Layer 5 of a small transformer language model trained on English Wikipedia (11 layers, counted from 0, width 128). Numbers have three digits each and are written without spaces.
In attention head 2, each number of a token's query is one row of weights dot the token's vector x plus its bias. The head spreads its attention over the tokens so far by the softmax of query dot key.

Query weights of the head. A number n stands for (n - 500) times 0.003.
q0 (bias -0.139): 500374465550581582301540547528466459368552444420479444497526536482578481455516646497584469489519432378559597286687533380470522697544361414596511415444494535641393447629513457580360463546461468392672705508484549317386495471280607636519719505538454503566460609353487528444598456532622500575426609478588500464372563589503463525437537484608521330474423285603399403417646589559413477538563
q1 (bias 0.148): 490550497456641533587700521748460708734418360604387638416642428390534465661591433524586631648275436548594405479555325537453645658525188497538445829427583261546465738579531556479346340440637475324425382550489365350422535419430364415421507367451432527137521382369473612531365696556344406580493504500426612539415541636404402507507545649563417413452514479408679554353721500429397514312708
q2 (bias -0.481): 620385522417382630287372488497475494491500459438638515669401391548545523361471571447549497527500559500475725288622494531282476290657434377594460326472594436521571374422312371594578438621347456600666602401566437383394536440412557685564509465378467304706552585673543402424467524562594606412603533500653462494434480514575529539373512617612547564544427623553401463509424546435721662533599
q3 (bias -0.362): 477446460461362620390416469497559404557422442468573518574385402581464558392458599553544415412535438503503745395560587444448455389631530458596395396335623318406476389397487450553508386556542516436768684530495557387376425450439536554574431582417519453609566508559604558516527806673518596553568543546554322392366586485362376519451336567525550458555492445626549382508438530473554495379579
q4 (bias 0.565): 681622551538608290652578475549289719503575554363544330435454570543492341538458528553550410591480449486522514489311462589671546531375580618523609414427549640426568447523410522429445621438508469568470343572497494511536605465339621629462556308548437666619489531443607482302511254256418570413464532497410641612542414547658514459529459587351598522606378528682514494486443535508374440517512
q5 (bias -0.068): 436473390454599445562454520590579555495540591299658459507513511587425657380337429653503653511435450384582560644357479617425592471553397495646419443459529464484552628580362448531617376571691681578351331591434558479508697605518404495495542443345619454356425342511579522518463524469467548466508513431550411622375508543418422446484423500517420572505460374592585470443366500630479467474489
q6 (bias -0.130): 456497514595551500476466446574421515458559589262514440461655740503553588271586552437421515512413515526663465738534494544595361430423523457575470431527420560541419398494388325503282487636382462457631512367485339588625515575503497485568739416546371477648548566494551449338695456592455559463276635347633604550562531517485477547364291430436723523457518480523439443336448452606500561637491
q7 (bias -0.118): 414518548505615613518626438495400488543423779505481527429387444514474566538546488529555589250483502439585579548592543629578594680503567424461492519434450682545441620410554498534302585520519500370426611505562530600495389437451474510419392608458398538618568539577445340437530432456590404583417430480330526413456572479507427467485618479479446643415495510431533475590434378550378621525467
q8 (bias -0.072): 454457554579638516520507435464449496448538438286524563511581539594564474542401591379446554556489482387451617541626559451647556602607420537546307601447416513453469498480628509496401601531465438476410648572379480451362571500363541560514601379547527457314563436435511484500440623440449543394437590511668505522409491573527430602446494547519524443513461349484455484548500548518491481531441
q9 (bias -0.077): 506379646355351529484494464689564592542386467787399488456538312419553509627696528533524500678369515620485561386437407454319641243381555606473418510305562392417661563466558545615512500491655604451459424500503469543680466541533388423500376585521614563357575491463364679557215486582294453582623441581556756577483569559392367475572420427468304491539659491463564447582558362441485503448584
q10 (bias 0.384): 372524516555542549473526464374549413536554503402610464383487531333557454635385393326442444387470530288418463510695480345639460754473296467523459569709480392624533673770540526374361560417562360573025413412409503470595794456602526430364602507580409464432598372544552565438531638361634534358359574453666546551550337490618500514741597551427493569389602556473541599540355599531450490698635
q11 (bias -0.038): 433471455371567572446565495459637536512449495586366392509486480482466451507427445389398660392507500584493388432619420412341579484481370441455530578584417672531607428524483552555417452493391581581406393553505514522628495504611387495407483486524476363288568566524530448500427668374603539389505416575479518500602491551517535405615616544553561594392710474435546507443607529581604452534359
q12 (bias 0.409): 455583584644533432604616549578447531434363312324402522465581578580422322564525469450552587531399523494572418699415497468488531552460440536410439674605325517537469693546517595472460459517626556388345300534568321491420500538466421435471645478698432503339359545554369665359489438345394414430330471489481566457500431666486567690751555533464494450575477486424476645475671393477634400545500
q13 (bias -0.145): 654529649520567340373497427541518457647346474497590477379370497508461452539434523449407546303483413520602572342647365634612393569417590471466688462589423656552411626570486446408532521356635581546453509418660375649369535710615360404400597408509576401453548611465408450514360570388508468428592500570683445462710477533295540500476317497518583392438583691439539455583472464569494575343491
q14 (bias 0.025): 510511515319359536604335492492288666544581354471526445584562508588595582684516489572453392556487462534411358615435470459596484558374376524508569407483284713484524414541391519519563568540521495543546397524435330503585559574521451530451503378479492633623484534357560461408468608527405508715633468505436432467408531578492548475629456428483548542697246547355405588450654393473595541462418
q15 (bias 0.068): 447574443507372463459359550601421587486552470503477248478450512480486549698502422507585575453624410683475521498532560518437453603423396411619544503405536525614638524471500367467452504429376505434516527450433571357470498439488489552594598575389531544594463493438491372445443397455543471528435645631502505762500385543583474596478486394604467609544539549535525483456452386450626597578510
q16 (bias -0.190): 436415537500591636487556452562642513520540552397556469480477415675580469500482581665530428453516552377594490423441293505575534554375408438588524503702391490416536392571585554534635618351553503391392443595526350650459411530425586686385420560555584454623413549298333521426566660557565337554271387593475564402393398528511497545404584435511461513490351544490540516399567446466571503434497
q17 (bias 0.204): 428500490488537495529540500405433295415484533590592638532453343343456515516457541561450628425487500480512487282588570537406556489513443431467651319616513571497520660573513399472450493357547487538507439451645523513497459389368475526492429569669534468537528482704356455435634444405621458665616539508613432664433412611487515474634505448667497550568461558531414561449590605382254591547523
q18 (bias 0.022): 432399440500636427503563497413531511529383593650513447469438538480467537388426511532607645562535739487497596618492440444566320523503578497545378401533514439495431444353511357439590607529377562762541492617644592543545508469729336508401292492508557466530540593457612555360560357436459566436387446437423509660513503487535550514612476508585603453294316505694526489513477519429514389451688
q19 (bias -0.091): 518579484623398575614530349395697536576743497385497448394455605503548584483462481508562365539461514497418514503316579458729580563537497703492526470491565304397392471520525350450582535315581289497618694658534486511407586574547500514429343594536536403322535541614473537448513385442561446467658534419649295419371606553508448398492303577564574489671469511531513432495579514464561417503441
q20 (bias 0.134): 588525493383449583503531416446627552423420399459512422460649533425514495492576515573522526349557527541582552466510417636606433430394540515554464645531472624430552413545422485375540525582413448463531577508535478583323721421424431644556571539433498360364449605674483482381463426710671543422335457513552419570535452510655520538364486486469561383500508383530479403686566541575540490423379
q21 (bias 0.118): 651559428479582342411512463507500298432534595487346453518376446523415538410369459635670477623581589415358481578514461452404332526510515469641453479485493502558577622505490514514603576567488529395417457498556570398366471487529493456750476548399391608485448543628547357399567406505548561407467481517479546466455523421502491539566528562576491533585515675507555527650482574546408535372598
q22 (bias 0.116): 510657590480401432658508609517554688541400438557581564592478441520525418576513466645406550482534411518629458467525389485537524509537450430508457540357439510495448419563477523378627396479609419484490481479302447653481395507580462374308528573422492518495536585613503473497420575591425479572555571646190616643468520399452544545420462585497449572510580533414632562430517656239576575371373
q23 (bias 0.242): 558414445458347503692434545522476605452556311280610552506590491453271606479376605471557506538485588297497526583586639436375491433542650240526479592401509529456616445538471532674506572459685532363635396245438474482500602591338446435497512555348650480560454454512715473357582500325663542503543370541539750506388620599521486419437489542393480463468554442579447512407494632634394517532568
q24 (bias 0.075): 558563481597672483545482562526500392487484571425493372393555373509491495514634516475511481415395528451432429518563577483521401465456500618566609587613603649468327412556539656411323668408489534434473586523644447396319493451530496465533559427411317574416583491488675439563594537575482563455527449595322546544573522465528475446502498522416520516428437480452502500509512387500482480546516
q25 (bias 0.092): 488472486466544598531312562449431419574692457602542634471391370574401373637387442508421476596397586435464510527453364538446538381683452578482484437508505403441528479413515483497407505672569340545380579477451487651567447453462436640505440417472421576510453475411451404552557474447471549525339464618553540521443641527661472459578594444513373686614637555452551705317554510551518656487469
q26 (bias -0.152): 561410534500679524610475489419420622591363427702552325378397500406416444450632517531610608619446545447486636622434347562474491392494626393373383608588604483540455556687466615396569523398431528319451672537474460503542412372480536686549511328452526315575522427526505596497458798506492410354386477437399311466463264525431402462410434579411525397461477458571549567593554585508689615457578
q27 (bias -0.014): 625444592343593539667503574453555413531512670544354449475355429505414443551572607474353537384552523491467442619554347475358459614390547402465533557587497371681240669641589660509627476630294625523377397647541450735515384376477379433378506543462371475695554546541660491537484316431612539417577453503372374444457438489509423455577427430439617617469580571477553509655682458396556539418444
q28 (bias 0.082): 529529478417449315481628497502399563413400482354487426445465610443495492375528581521391514584617474536398474434607338530593615457337366469541576724632582497639497367542554428453572493617490531425364470410555545482596529493645371492447497375369358490452433430408543425615595597523530519360572228564345514505580638598500508473703548595585575523428623595372418543477608497531489432497587
q29 (bias -0.033): 438636420345424315611424465574613575616534503600505372386476710492431508595588486478508376450467308500489478345451483366477553476520517555563546629397534257564450497486536620555554397564478464530433616768422500402506500404415433506475495362483388654291462590428607554503495497757495591500626536579325585475549522438548423514415646471515426593587492626642524378651450343586592404494500
q30 (bias 0.357): 570584559311617453485603593474484613532401555692408456481541421488548618643592360607554362528435628542483527500564586488513613366482566468550464568404403522505630438459426562664459414447619377627524335513346543563463668584502444510572480617397485493349571495450529441522388607468442510371529432589478566416446593573432532474515356449274396306561480438442394508465564420484470459513513
q31 (bias 0.149): 343385532486402506595393657478443552553616377585522435456464473574390435650557575702682433448632373542541440415334553445435289443509573420537589731417474509419394503670543480563441581546441561247561491354375642509546448364414414419382423460477579371415415517694380456568465487483586562420500529491478668535613627503558546406385483395394483593520806526593483467531381702616596500546447
q32 (bias 0.250): 460532390577569566655447469619434494595523500581311469484582442554462511610455546520508367517642620447546460360458552261634626553608434466687417596364494559537543550387288492628445503620403617417511604515379471500446603682375453609491429557388532500552326379397503579436407431446607567497597500433533397746425620412656415377369394387443582469483363430546492479463570526552690626454752
q33 (bias -0.243): 538564462576606486413308532635597486426384505512735420529523433479628666540559606562582379429440492398505511295471586477433284622592357503443618553455578521577337508445568635503408582375484519576313429508525558682540361544481460484508603405538511566595479519481529506430597465486435478516586511376633584381373532487437433600483513495234618519444506607344547234438541511605478390429525
q34 (bias 0.199): 469399597545496420543433464337642564405427338339581474601612583490447418530548590472479547491550487537552467463552466563446407512513531699461659483530482556422520454520380526378482564599588610599447420406471589391491458523382549604446406557566471549500491548553521489554514510338424669443586516498546598462488547477585502385475596542435572472502439511500399514522322514456549504391516
q35 (bias -0.028): 493463440540532513484490613620452531500562237421545523419446390541645492503368549439420383405556485447488597518508526505469533567432559464337513525444565381513505415471490614650487572390550531679530519419318425443397569475546478484301538436431446723568429462503696471518433752364500563571576479482532682406414590542484467474392587372473551392616369553526539529413268474455562567609513
q36 (bias -0.062): 545500620479609480554440447457498462456514552417585621421657422538580495549486609716523518455502486530609550349502317599558562567490534347417498601610498488395481347486542535538517381569505540616440369628522498587628524496604553476551467509514404389706502531526429446479451407491550493401495442377525477577547591573529582554432412500535406416493583500529338388427647375439471317574459
q37 (bias -0.149): 449355466380553689444444547549746445813531563500541461699439491391491226657593415440588580451431500310589482494414522483559555563587448629398409385719451470369398462340572357371660492560406503461684538611482341625538424401689474473605488635573543671491467410497500403631466231533270525575430524469454554515514494348319635599543471477564401565500509467503590547491490597539497544650466
q38 (bias -0.156): 575374579572548489650470442461701531676427689506498588505461424451468546508472428274627435624359557505586564568538445639495544438332472495398431520479500624689472497338559475574526516436555497567262457521352451557354510498518580557505462556410565465385432670314463418631440461441498613610473451696527535591641467530339378482545518507462439439467487500526525468475593563432510485544563
q39 (bias 0.121): 542466422500598573523604720659474433310376442412554511558444409513476481503481522550541470648447486495351639317522678439554472470526480483517535440468489434388500549720376679337429639330481497317484317347494565500653659488597522245520453600517489674588577343536344448533687703431476420572503472441481645573510508452596467454511478537503489352475509492528449406547459577411466513365610
q40 (bias -0.040): 437569475444486698483439624559503471587556431558458587585532502486583453400426478569479546435493635450452438427547630505357601466635689588364525448406581528437685495385488431371444522519451401450477583466541342517564696502447381517355457426529459462387521419534458626486583461644454520447276383468378592566513549507561412473594533468581526588604421479541588381612600483520417558532476
q41 (bias 0.019): 603625428446367525549508625513414414448557389535679403373385429530651392519450615505575480546439398338495540492521617520514553392383320389365249543525527455398551494562616495569622478639627529441467500462567546403297476446598521395413474349594654396361513574621557547623373441575536582595492665633526525400537571650419532568571614572508426382510465458602577401489537516429511559376421
q42 (bias 0.011): 612364468371491487575524330449434330566627647357528512560551716518395531346488558495611469632573417486468500598559421551520412389369598483601548542442446536551459424574401457553426526541431461498556427384485319525415407459375516612455447476561493493654490558424436438388502553498498654452400608520658572446554502437431438386567420603510603490526502646602437520500536535547449481500687
q43 (bias -0.081): 600544524495572447674647502466492607641477505556475311430381417574607585577538439666480503429533452595522627430515448382409556425477439457651371398495428308441452408412518485619528514546426411571576474580531418554524396581553552574433435528604346535448525555497522557488292547589395479500481716333512487405412363444479595529627554424327563602473443570480451336492613623507582451528443
q44 (bias 0.071): 476386435550536410643712400489463587404429419441450454413478505599496408444465540403595569488544661516504563434356611500681509495614411398437495419452576629608363398389500565410429508402505439426471614472495592578537594498616414455486417414505469609612539652561502526477472449505469657555604524462498525557563530430540509507593477482453571418461397567477370548646460514425425655476533
q45 (bias 0.224): 536444590580527569503683240612417481468425612401479527455584551534431549474563307402420465456582550535555634387527559591326640569609547563404540521568584608597593380397484370366377403558337439615635532592578475358529426517516436710581647489439478546511446609348583469384474449440444382350401675369532526497459384659631402672525476600627522616470483495403479379576512494460542579497430
q46 (bias 0.076): 519590425378431644534697569411440407488655645437583423493514523464490445568592440478512521356427439532594626572591467601536495407526338463447487505362402436492347435503445649543472489442488646500361547449630571500561480413492407518479445583525383377384579430447598526552498663329611570540479388574377404561397488563574624482624571527426507512421724443525454593403548503549564439548303
q47 (bias 0.083): 361487512538427554402472437530443510510550443440382505493532415331582536602421443587666360469505453586453516508558500458357526534437497510395599559532297538440688624419446600570558507453707666482497597587471437359574557449521548516556485709433579452532441533437570580515488434482390511479467628542354552574430505593552567381609387380495446391699391640391639495546291476514503455670647
q48 (bias 0.114): 519466478435626613402480503559500474379576541548623497488498476647564406433526492405407327586490497429591497571568453362455567401487406482557420332433402485636701615652403538441461535596583541513493303358537591497511588466667508398357387680536456583526566595425437545401560488613547405374612495495364637466514452602317674548476477517484513365490540566518475399585596362374537647570466
q49 (bias 0.006): 421505559542581474534311480382421525458643409425530480531447461565464580537475642387539538546533515505415543460607394541539513594611352442508524472584534585687447366335425460384430541644574414280493635428536651528556548399563458533474591644665549386440505563492488537363592295374551497585610418518556360564514696537549558516567483359569600502440534385599437406553554479419372468554539
q50 (bias 0.132): 678551587566491513385345488435380245415682429351542482447539529591470595377389677475569474525537472463414416497424632382624410656459650626633433406500509506340621303535645564617418570562424534519572597270503566233421572379343638400681414438572556503510430577562548337479488453466610678638490629468601543418488631656544512630262521428327341546585424399715423481537648436474653467553431
q51 (bias -0.100): 459503362500572463438519409474443420588425530548612538625503458508513484457351530392226381602492404503416492615556305466648618557570467538598392473412436476478546420244552530511394535626631697519587560528461459583584470522541654365508432421440392503514548473348495370363584535667524508565454511547453509536495492357561365365466484666555527661489643600379623787413558486558400487555597
q52 (bias 0.261): 428578559347500511410495634606467548306401408289582446573454356582568518572571664655557548505532532497480505386402505497538532442449420563455429422560492437505624527497453476555602409402562664453643412481388561537581540361495572529397434410505599386430388505551554307607507160627528611516536612661622564664502560669460581538554438525380484570536481594508599505631362544498617579465543
q53 (bias -0.062): 579503518592269654606433620529531196545530668682625492422516564588484516500430429570548503456446489524521339425476580466556566512559467700364404364446475368478443690625370473440600542508468410557605603453492547580336418672600561585453443581585403540455422632464344716487426468530424511416543395511578361572373588526555562464517471329474540462521441384533416508546581421508340616547536
q54 (bias -0.033): 422280527561538477351593476553556585569475618479573486688486572521488517470620551361639441566548466471447488569443618539354629481515534437428467505665582423644476492507594471568428390551583410621467637500564755527674376558592498373435529548573544453525593507451455552483464329391479368372503495510549415397606452451416414585562420493413510498450510560417398475459461450536578409520572
q55 (bias 0.210): 563643599528606638678442538604375591452445513523679508636396484561577548462546544541515500651492529543577402492523434532648542466529513587459462385262476383633479460447305585562400474586624349342495519508338414505462422486438646398500400464555505508590559613516573537480401455609320402346481647421438676579425497553463477378572417498369607620373407449474463476490475447493479530445613
q56 (bias -0.033): 583502466426551573599429528397510529500379302445516427456362495536574500525536500367486554560411592561619562465538429564623517495571485429560348628445404472396486418573622486555522435394561483414440467485461371590546505598488521495458462459447415390382590362708535448550386442522477532421650626551553528339547340481371436409448561629455536543521748469551468500486546624500587484444644
q57 (bias 0.219): 482420464568582565441543428515633522466571603438555545378628241528396479551556541538667364484530527484500685521481503619558568402447464303551368527573389460467503585638295304559389537522402451446650514453387503544597380628419561511444524619522379627519326645683445377604394355562558419527543453486544457522518444447459484372400537594426672374492589425443419374624471587665571495475577
q58 (bias -0.038): 530521401423497442449304506458392488408583462603591422545458617642455419454442468448715509624614529488469427647503521545455258593668669404482448356224536506542664692461526561368614537479509618479639534602530642464547588356430543589542325491529559572659546605317511654393467401562477485450441420563551603470303434688554517548374629443525462451439437494423542464646566334362360517503243
q59 (bias 0.011): 483430483372381668597530448658484423572503525453383715505495518514392475481510561490557462544477469540473500530520412398547382305565577424579415445592445392505538643541490591558471468503403477385599524557482526461540661552416522461591492426472570495385395445377473555455421521607554477508327373705583473790552552490681515500670316417548387500548390515510583429485500437636312495449554
q60 (bias -0.091): 400518509395526487601490534413428507384522510432529481474455371425434493549432488806464474505473421568578500817408545552538520527427428412490492449385336400517525444518505415507447567414700530574452528482572660477390525445456512430487635333569540408525371571649531579476505529426381538402565528585408482570523420533480473591540507460549705539604578466569590497372482449353415536480508
q61 (bias 0.068): 566402603505538328546467615483522518528621674474495436428580436396487706383497565523350594518544558428542557418469572269527531446577476640508576245532657508376367413601355570461503647484525542466555571375534395392494416428466566518540500526654466505425541621474487599505627479552570334466442455495472478413393543566492456484559551530349351456387452474461615564658494387531703354587458
q62 (bias 0.308): 544315413611502367543498545521392657577564551401512584509448415621502329452534507549591505549432512406668434538526562484480416441397522558692492465513405461423451729560400403441602484586519515410540623445599483607428483533400505465442454456323473543490394563525455346567518543556434560412596500634491581654559558569612597553307533469474466454580390464589430503459281548606547436451532
q63 (bias -0.087): 492500522572375431488529605426562353398612461415636491517552451565460682348438560435526383605580626406725607433442664341711482562506632426648509669377689432319443426364544512402527663401599515628685718388539615412380644495435494410366485366521467520384547465413454571427603493554601396420456400527606756512408588509554559494427573532582417617400521509458466365399290389475419555645333

Each question shows a short text with each token's key, already scaled and adjusted for position as the last token sees it. A number n stands for (n - 500) times 0.0023.

Then comes the last token's vector x. A number n stands for (n - 500) times 0.0033.

0 "ah": 568472474622604671529517492602458549462429610441575370531487568511508480467528556501524588427430560520551511468458455418520460524538444572492471411479502568386477371484559507537526419537491511
1 "\"": 520390382428748604489501537505434616352514551510530429570457519541531452505553500579498538508467526540549527504495509429434522474538468511569416474518619522522477452486507584541394517521604479
2 ".": 381417407338841590498455466497508597317411526450466475565450572539440526513473493496511473578479559538565479493476453478492525495552493587521480514495578454541495479517505587528466415541511447
3 " Tan": 481572431507777644568476492574567645354552574461520445614444503488396501493462566456518436510433480550547536557371478520487514547469499532505484543553497383459590446588508525642576508479516419
4 "sa": 531530422457720654551476526635609649292452634461485406587431574505420550440374547363481407483414445512592524443359484506509487462399544550388551593601582441454503464540405493736478487598464474
x: 412640477589573458478467585444517616445436569611514424490519560541506441528560551492658616418516590314545626524536461418435500409631692385485675378302318625703452615568474594583435512639399528530456105328571570549439427535446410600357479626489439426385387470550433497489360320474512628580140469587574514570540479487465614598791627496478320447617494495373451615714579539320635345458698
Which token does the last token look at most? 2 "."

0 " president": 543484445392734620492480519440581584376453590459549398523456498467584425588486489556652577497487474514508428458521506415450482514539433538597434436423488522365461494494538432424522483451515532
1 ".": 381442428327845584498444607526550594327391516424471460562448556529443519527478503490493471563504559547573484503502453482492523488557482600508497511487555454513499494543494588516480424536520468
2 " Din": 565505469441760629548420497644637667327520587441548428547507545442453502457428525523498391500448439574551505528415505542494515518493495467440493619566508405531579504599574486581579469471462404
3 "ky": 505492391553711654531501514593541647406470668494517484534392531519465609500446465365546457560469405508576493463425453531470520491441505506461547562515528442505508431569430457666553512557556466
4 " Po": 502469481538752597542479475533536665349546593440490477551476480517430460505476555505440462500428396591510542492443462483463576465534493475503486562586467413483538447574559522667438549459456387
x: 530519522586545496487606594408277380444501620582572405326517448382378327516252637484370535339406600316433617517471577553473541469513667580530627403496311532515400583334378452595373518760437381486428175503506597529284398590464562514503601485449510565465430567419525609331387373703472410576586592618540471638470626560613581557667617481557363543562581528560492561687485662497730551446646
Which token does the last token look at most, and with what share of its attention? 1 ".", with about 80%

0 "ra": 481462489543697648532490547516445556428409540435472430560522572512436465537485476456519504460408495476551523428426440484571407484426505624517442437476568470401460447439457478565494450560475574
1 "k": 492424510554612604511516463547503555443435560452572409559480626529422399522522483420497498488446465543550463490538447454517469466483517544476466446563553494465527456410445500541541439583465576
2 " protests": 438465511428706602562464496519527589412518618425626366568539519413565448508400457565568514461423478531500471511544509460363486546521512500532396509491446490453547448512565492526500484488559520
3 ".": 469426448349824589514453345500524584349388532426478477556465559522441527517462496481480462568496563562564475512497448486484510494559497598503490513494556452529508487551489583527489414542512465
4 " A": 490475437380902618525482511577581629279511582481509534485448515418455565533442461354565420526538510549583536556467465583546508460440564627531572615566507428602517510569457557520471494513535557
x: 541501554626475471593413643457425556448432507389437455506573577305373441596374548483515544519485535505762662565565539489497593667435659414523475403464432461595342437569432492640469560609556323479559358700577508347556524495524501416298406535546536317449499498371433362464386336401729594393559527648461681501645461509529574601632355597308481545577651583408527403469422571559429586415561
Which two tokens does the last token look at most, in order? 4 " A", 3 "."

0 "y": 452440502605631629526503526514393460498373533488516482538460558543423461525551467446480524485500501532523466414535402430546450446538433588531452363519599547483496414418460484539525443598489578
1 "\"": 513376368427758586506506520509435609334510548504526447583474516548516432504556503561475535492472512553549512486503494424460507494556483538543398455511605521508498459499494572560383523537589485
2 " for": 499456548541772585500437498431522547491416526461506439479535604495464536515543439477539570596535562506493439482556523438588489519573399524533473408495565553539543433531542602473597466523522553
3 " having": 518523477523633619544489498487527558520402475454477464493458551487504470541489454479544558530520501521559452431556535549529457492507433504513462534481458531483532465534504641421531449533574468
4 " carried": 520440538375694551513478550503669588377448532389529422508543619443537392499406483521589561489470459424483428508622506473607561518498526473457448528503385469471544520482575542443596482409496475
x: 541605565616359597588522531522546658588672333314548469484455676571404574596651525334661441539599525243521574485457533487435575549355470596596452459641515409361467426401553378560581589445367659514519477596577615342427496482558474511555555610462453483366455557571271341383354377535369619425417654549435542573574447600534663444651504698398478384492375221317528423612713367551391540647503
Which token does the last token look at most? 2 " for"

0 " the": 468461513422763594499488532499504495461479521425481498527508618501426450521525439490497483554485601528563455505572471454538460492520439613592519431508533524512539439510514583381549409516484467
1 " Puerto": 571610359502694527513513530558536682396509538430538437526422467497471405488477578520567478528424426478476436453467492468530421487458437531512516496447417526366492482536463418512515474491342330
2 " Card": 511453533507657661529564481539533610441525598423506477453525486463476477474539570522401493503412451649481549433468442465582538467603479557543461433465479439407616443600574393585441487490345391
3 "iel": 561432493519688612585554525530495600421545634504598401459457559506531363437434483416459409453377453489525470414447432476547475446500501544423441483507575463419567405592464412578512510567413389
4 " beach": 520515445435716542457484516517584674382517612431487456513516492494502423559428420495566505520319446507533509404433480545479473477475527586519453568513433483379517444470525402546485468529467540
x: 640600522551545379376542566505526486371495605468576447360540399550387466550352396450552361386470593311403627451357445531440397602409639682567480319413384561486347489527594582427426527465523437546546368467578558334366491571636349645369504679517528600516494609509651544558626302566398593488455543655512299619561443505571542534493564635469475441568525431424564462619707397599673336553734
Which two tokens does the last token look at most, in order? 0 " the", 4 " beach"

0 "s": 479369537528683589538509518505411534445431507483548410527496647500427466520547462442451514559518520573511515522587461415521481486504429576567462390482628515542533445483521586541498473500478581
1 " during": 458429540501701611494523470485540590438411575434624427467526618435518476535511528473507520570473529563525445515594478448557454499536477528538477480425497524536521436580538568482502461524513477
2 " the": 542457502478765612526508457458483496432455526402569484527541588476432473495522480479499483521500575592562429542586458448504434521561488610610490428497515542526523457522531578425501434538475477
3 " three": 606461521350718562634432517537549604392508603449632449431541581439448388508556490419616457486443498539495476484554431407522432549530432569485466487478517534502566463520528463417508455490511517
4 " days": 589498503397695631558504469536510615362425545464598450541517593452432448534453541453457517497439483568506573502456471428468427492528428630536502454390540425397583446482482503536499525515482567
x: 598470394597573423375479551626583617599523569525773493575527449482478450638384399451444422407561413502524704455441576299420527500556641499492530533519323460355377312497557493573480698471507482622602387542514521561508245602438376625402539590558550524604365566578498503374482308361508623498365463461330424559554466736549581647513451526301494448504378567581429602473653467542589420658546
Which token does the last token look at most? 2 " the"

0 " had": 516495494470634580520483494531532613484429490448464448448497553460452430568454476491527578554528529512559492459601452496512438460523428531534512523477470494470504474493506596377502418565532489
1 " 81": 513502495331820664591447486596611627280458494410552394485443519441462430507474526445547508490468483514514514436611398515490496462501451500552505513461421517392433517467496478412516557456519481
2 " det": 389517441360688636581558508679588642257593525406469459588465578426559385497434559575521513479453499475524525466516487430543451440455477472527420479496333574431566430585594452426503580366442403
3 "aine": 499465463512669620518464526517499637397448575406441399473512546488567445502379488463500484510465534488539525416416442563506458480489511554516423505474495539353561452518473427540550522423428557
4 "es": 555435508505690598602475475439488591438431540502510419506493593483478512510447413444483487454492538542541517494539468438458520474469474584503495431528579490468552426502482514570492493466502563
x: 469618509634518563475501435563457516461518376475561543611592465582476550557392508461436587453503503441495688561532562414425472746456648649474507454487290565416386353417577478530514460537447682424458519503566582532407500521643562588476517456439515582496431612629451414384389237508654693487427496490548470646504580509470617513531536550256432446452419465443451670597559488503561286516521
Which token does the last token look at most, and with what share of its attention? 4 "es", with about 90%

0 "\"": 521428423413753625478486513506478635366487543492560414562485502538535461507540476586537573537458543539533507514488517459451483497540450500570407472482584503497495458479520575514421507514589488
1 " (": 510485443417752653470480475569545625387422536471487428480495495487489511454541456420526488624422523531531474496475473473518459477543459535570460457459524510473526517490566624494469374493441460
2 "19": 624445470443857684583474559508505550271333482477560420511439470540436468476484569477569482522516466526483474572430409539435461525529473581581468439419524567447411559496520514507521544435462564
3 "65": 504478480436817714614458491632550525293402566469543451524479422508386590468525612460464445496531535578464561558503326519438485504446461457512467407467561508452457545537503532537557576414477479
4 ")": 494435353384873558488579539500513613263498540538515502487436496521426481537478556514478492528462520571530543456455481438430482528483526568577482525471590448503549475477499603606413510505504497
x: 448681504631550339449505570532560408465587433471402482379415524460417400570383476440602617320261568422509637531516676395446515557487552447590484456654457316594537536587376566542505686474422551431474508507613630516428511503523439537543623421604454575602413544467415498401462263240646617410564400449605719520468586608558504488476474540437367478529544540454485686583582551438577462557575
Which two tokens does the last token look at most, in order? 4 ")", 0 "\""

0 " event": 541522477419743646540523527558510613323500653451592420517521515416567432550467463524596566528442476599521540520434459453415460546540478522492390458463431482409428458478585512422447468495470572
1 " to": 462466472497746526504444490493559602431397483436513430508542581546398522534548460536481521549564547552479502496551500437535501537588426592537518477481571526508528457507523618479594474534474529
2 " run": 532472512417759592440433425508629666325511510407568430525513548481491450500417504471524522509435451491512510489606576465517579497545472524430419487478533434461490522449603515475545471480491572
3 " on": 473430487490675617504466493552573628431379561460580450458511572474476536528530474476543528547520539562533503486524541500552480518537461550482447501481574526514493495507573598462535405569528516
4 " 29": 531464477359773660584448552563632587311425537433640389551503510425453439497467586412551489455463468574467524472575456447484523515571473466495487496441481507441481530536562465476539519533504521
x: 562545428677481534485514510430524734550535434502612540456482497457472376363422592614573428594459397297448542534383492507428428619512467450601592448623464383407349318409520545641567440618615513566481672547500606457529368432357603610423553503685493537464292435438367539444622343384358574472289614514392726459525453535657646430585481469444323385620469373457584714579818456555615392608629
Which token does the last token look at most, and with what share of its attention? 1 " to", with about 50%

0 " by": 490436463453714561456487525466562601433393511426509478542479602543421452544535440500511535567495552531518481466527453451584518485541436528554491465503557494452613468473459561484590443518484541
1 " grand": 508403483397688556541476451416501568429471569448557509490489528472555447532412550471574437475384449510568521493435407514490517452531429505510512464431500453379565451499577451422456481471414474
2 "stan": 444505486501659555536430551534487598318442605447507380632454559503461470549450519503578496580443437514581553516438486448461435492499460520470461461462560492415463485434548541551526504477453506
3 "ds": 517447447518598496595543462538470597410493580468540419611454628407457512507421448441445432527451500551570544566562463478516459439431545538452523468571517426500545456501491483580537468459436531
4 ".": 605406426342826562508461382474508588341401522421473458558461580538431521527469497497503471562489538546564486502502445487493511483542509608509483502485565466522478493520496570527483409528504463
x: 674585449608478410533549662535482549358605365351541403440533448566498474480455563525625413586548559508518469441512651483449581531438541510434575328427446500514630401653405465494509573482526540474557418466527594435510478497474527419505520403582560500522568615524631453353511232394597445521581556557545732437617554623459493409515473490429447375436408487515429574621520571435462397509500
Which token does the last token look at most? 4 "."

0 "'": 563471561447712604489489418595487561419464596431573488471520505448447416518642506509473493489403521558570458448515505477528445476496396543655405427533603576464528422455482529421482437632477458
1 " was": 469476530445674618511480508554575632471460582420487430472530556534398509577515398487498546578484597551546526475534447449515478498502430528535526462485612531469564429466442580423543440600497542
2 " set": 500499582395697553484446501545686649321479609418582435409544584487488476512505492508534480576482436462505552521432477533537500480470502459443499557536501463457517497422520487452571563523422527
3 " up": 517433580448701520535414518508542553409519622424554394625564536406481397513459547481543470536403535491580605469624411440530449491593525617430433450480478456405559571489493504424485474558506582
4 " near": 491430486407710566465454537493610654377421584425539458495502515429452498568453503519542421536464516506602523434590494490481514492508461560569497500492484400492555498459542537419485399574451512
x: 614530544569580585536463654576531472453617584387562453494534448664336592476552519502570384626450569488617519648339538395503525528530533535463488472455484477377476389471429539419744457419457427459537402446586556357379420446450569611394477527622473625464417497431503468608533240394585575539523514507618434397493489533538554534566550657394308317510460423488603518616648454598521355588498
Which token does the last token look at most? 1 " was"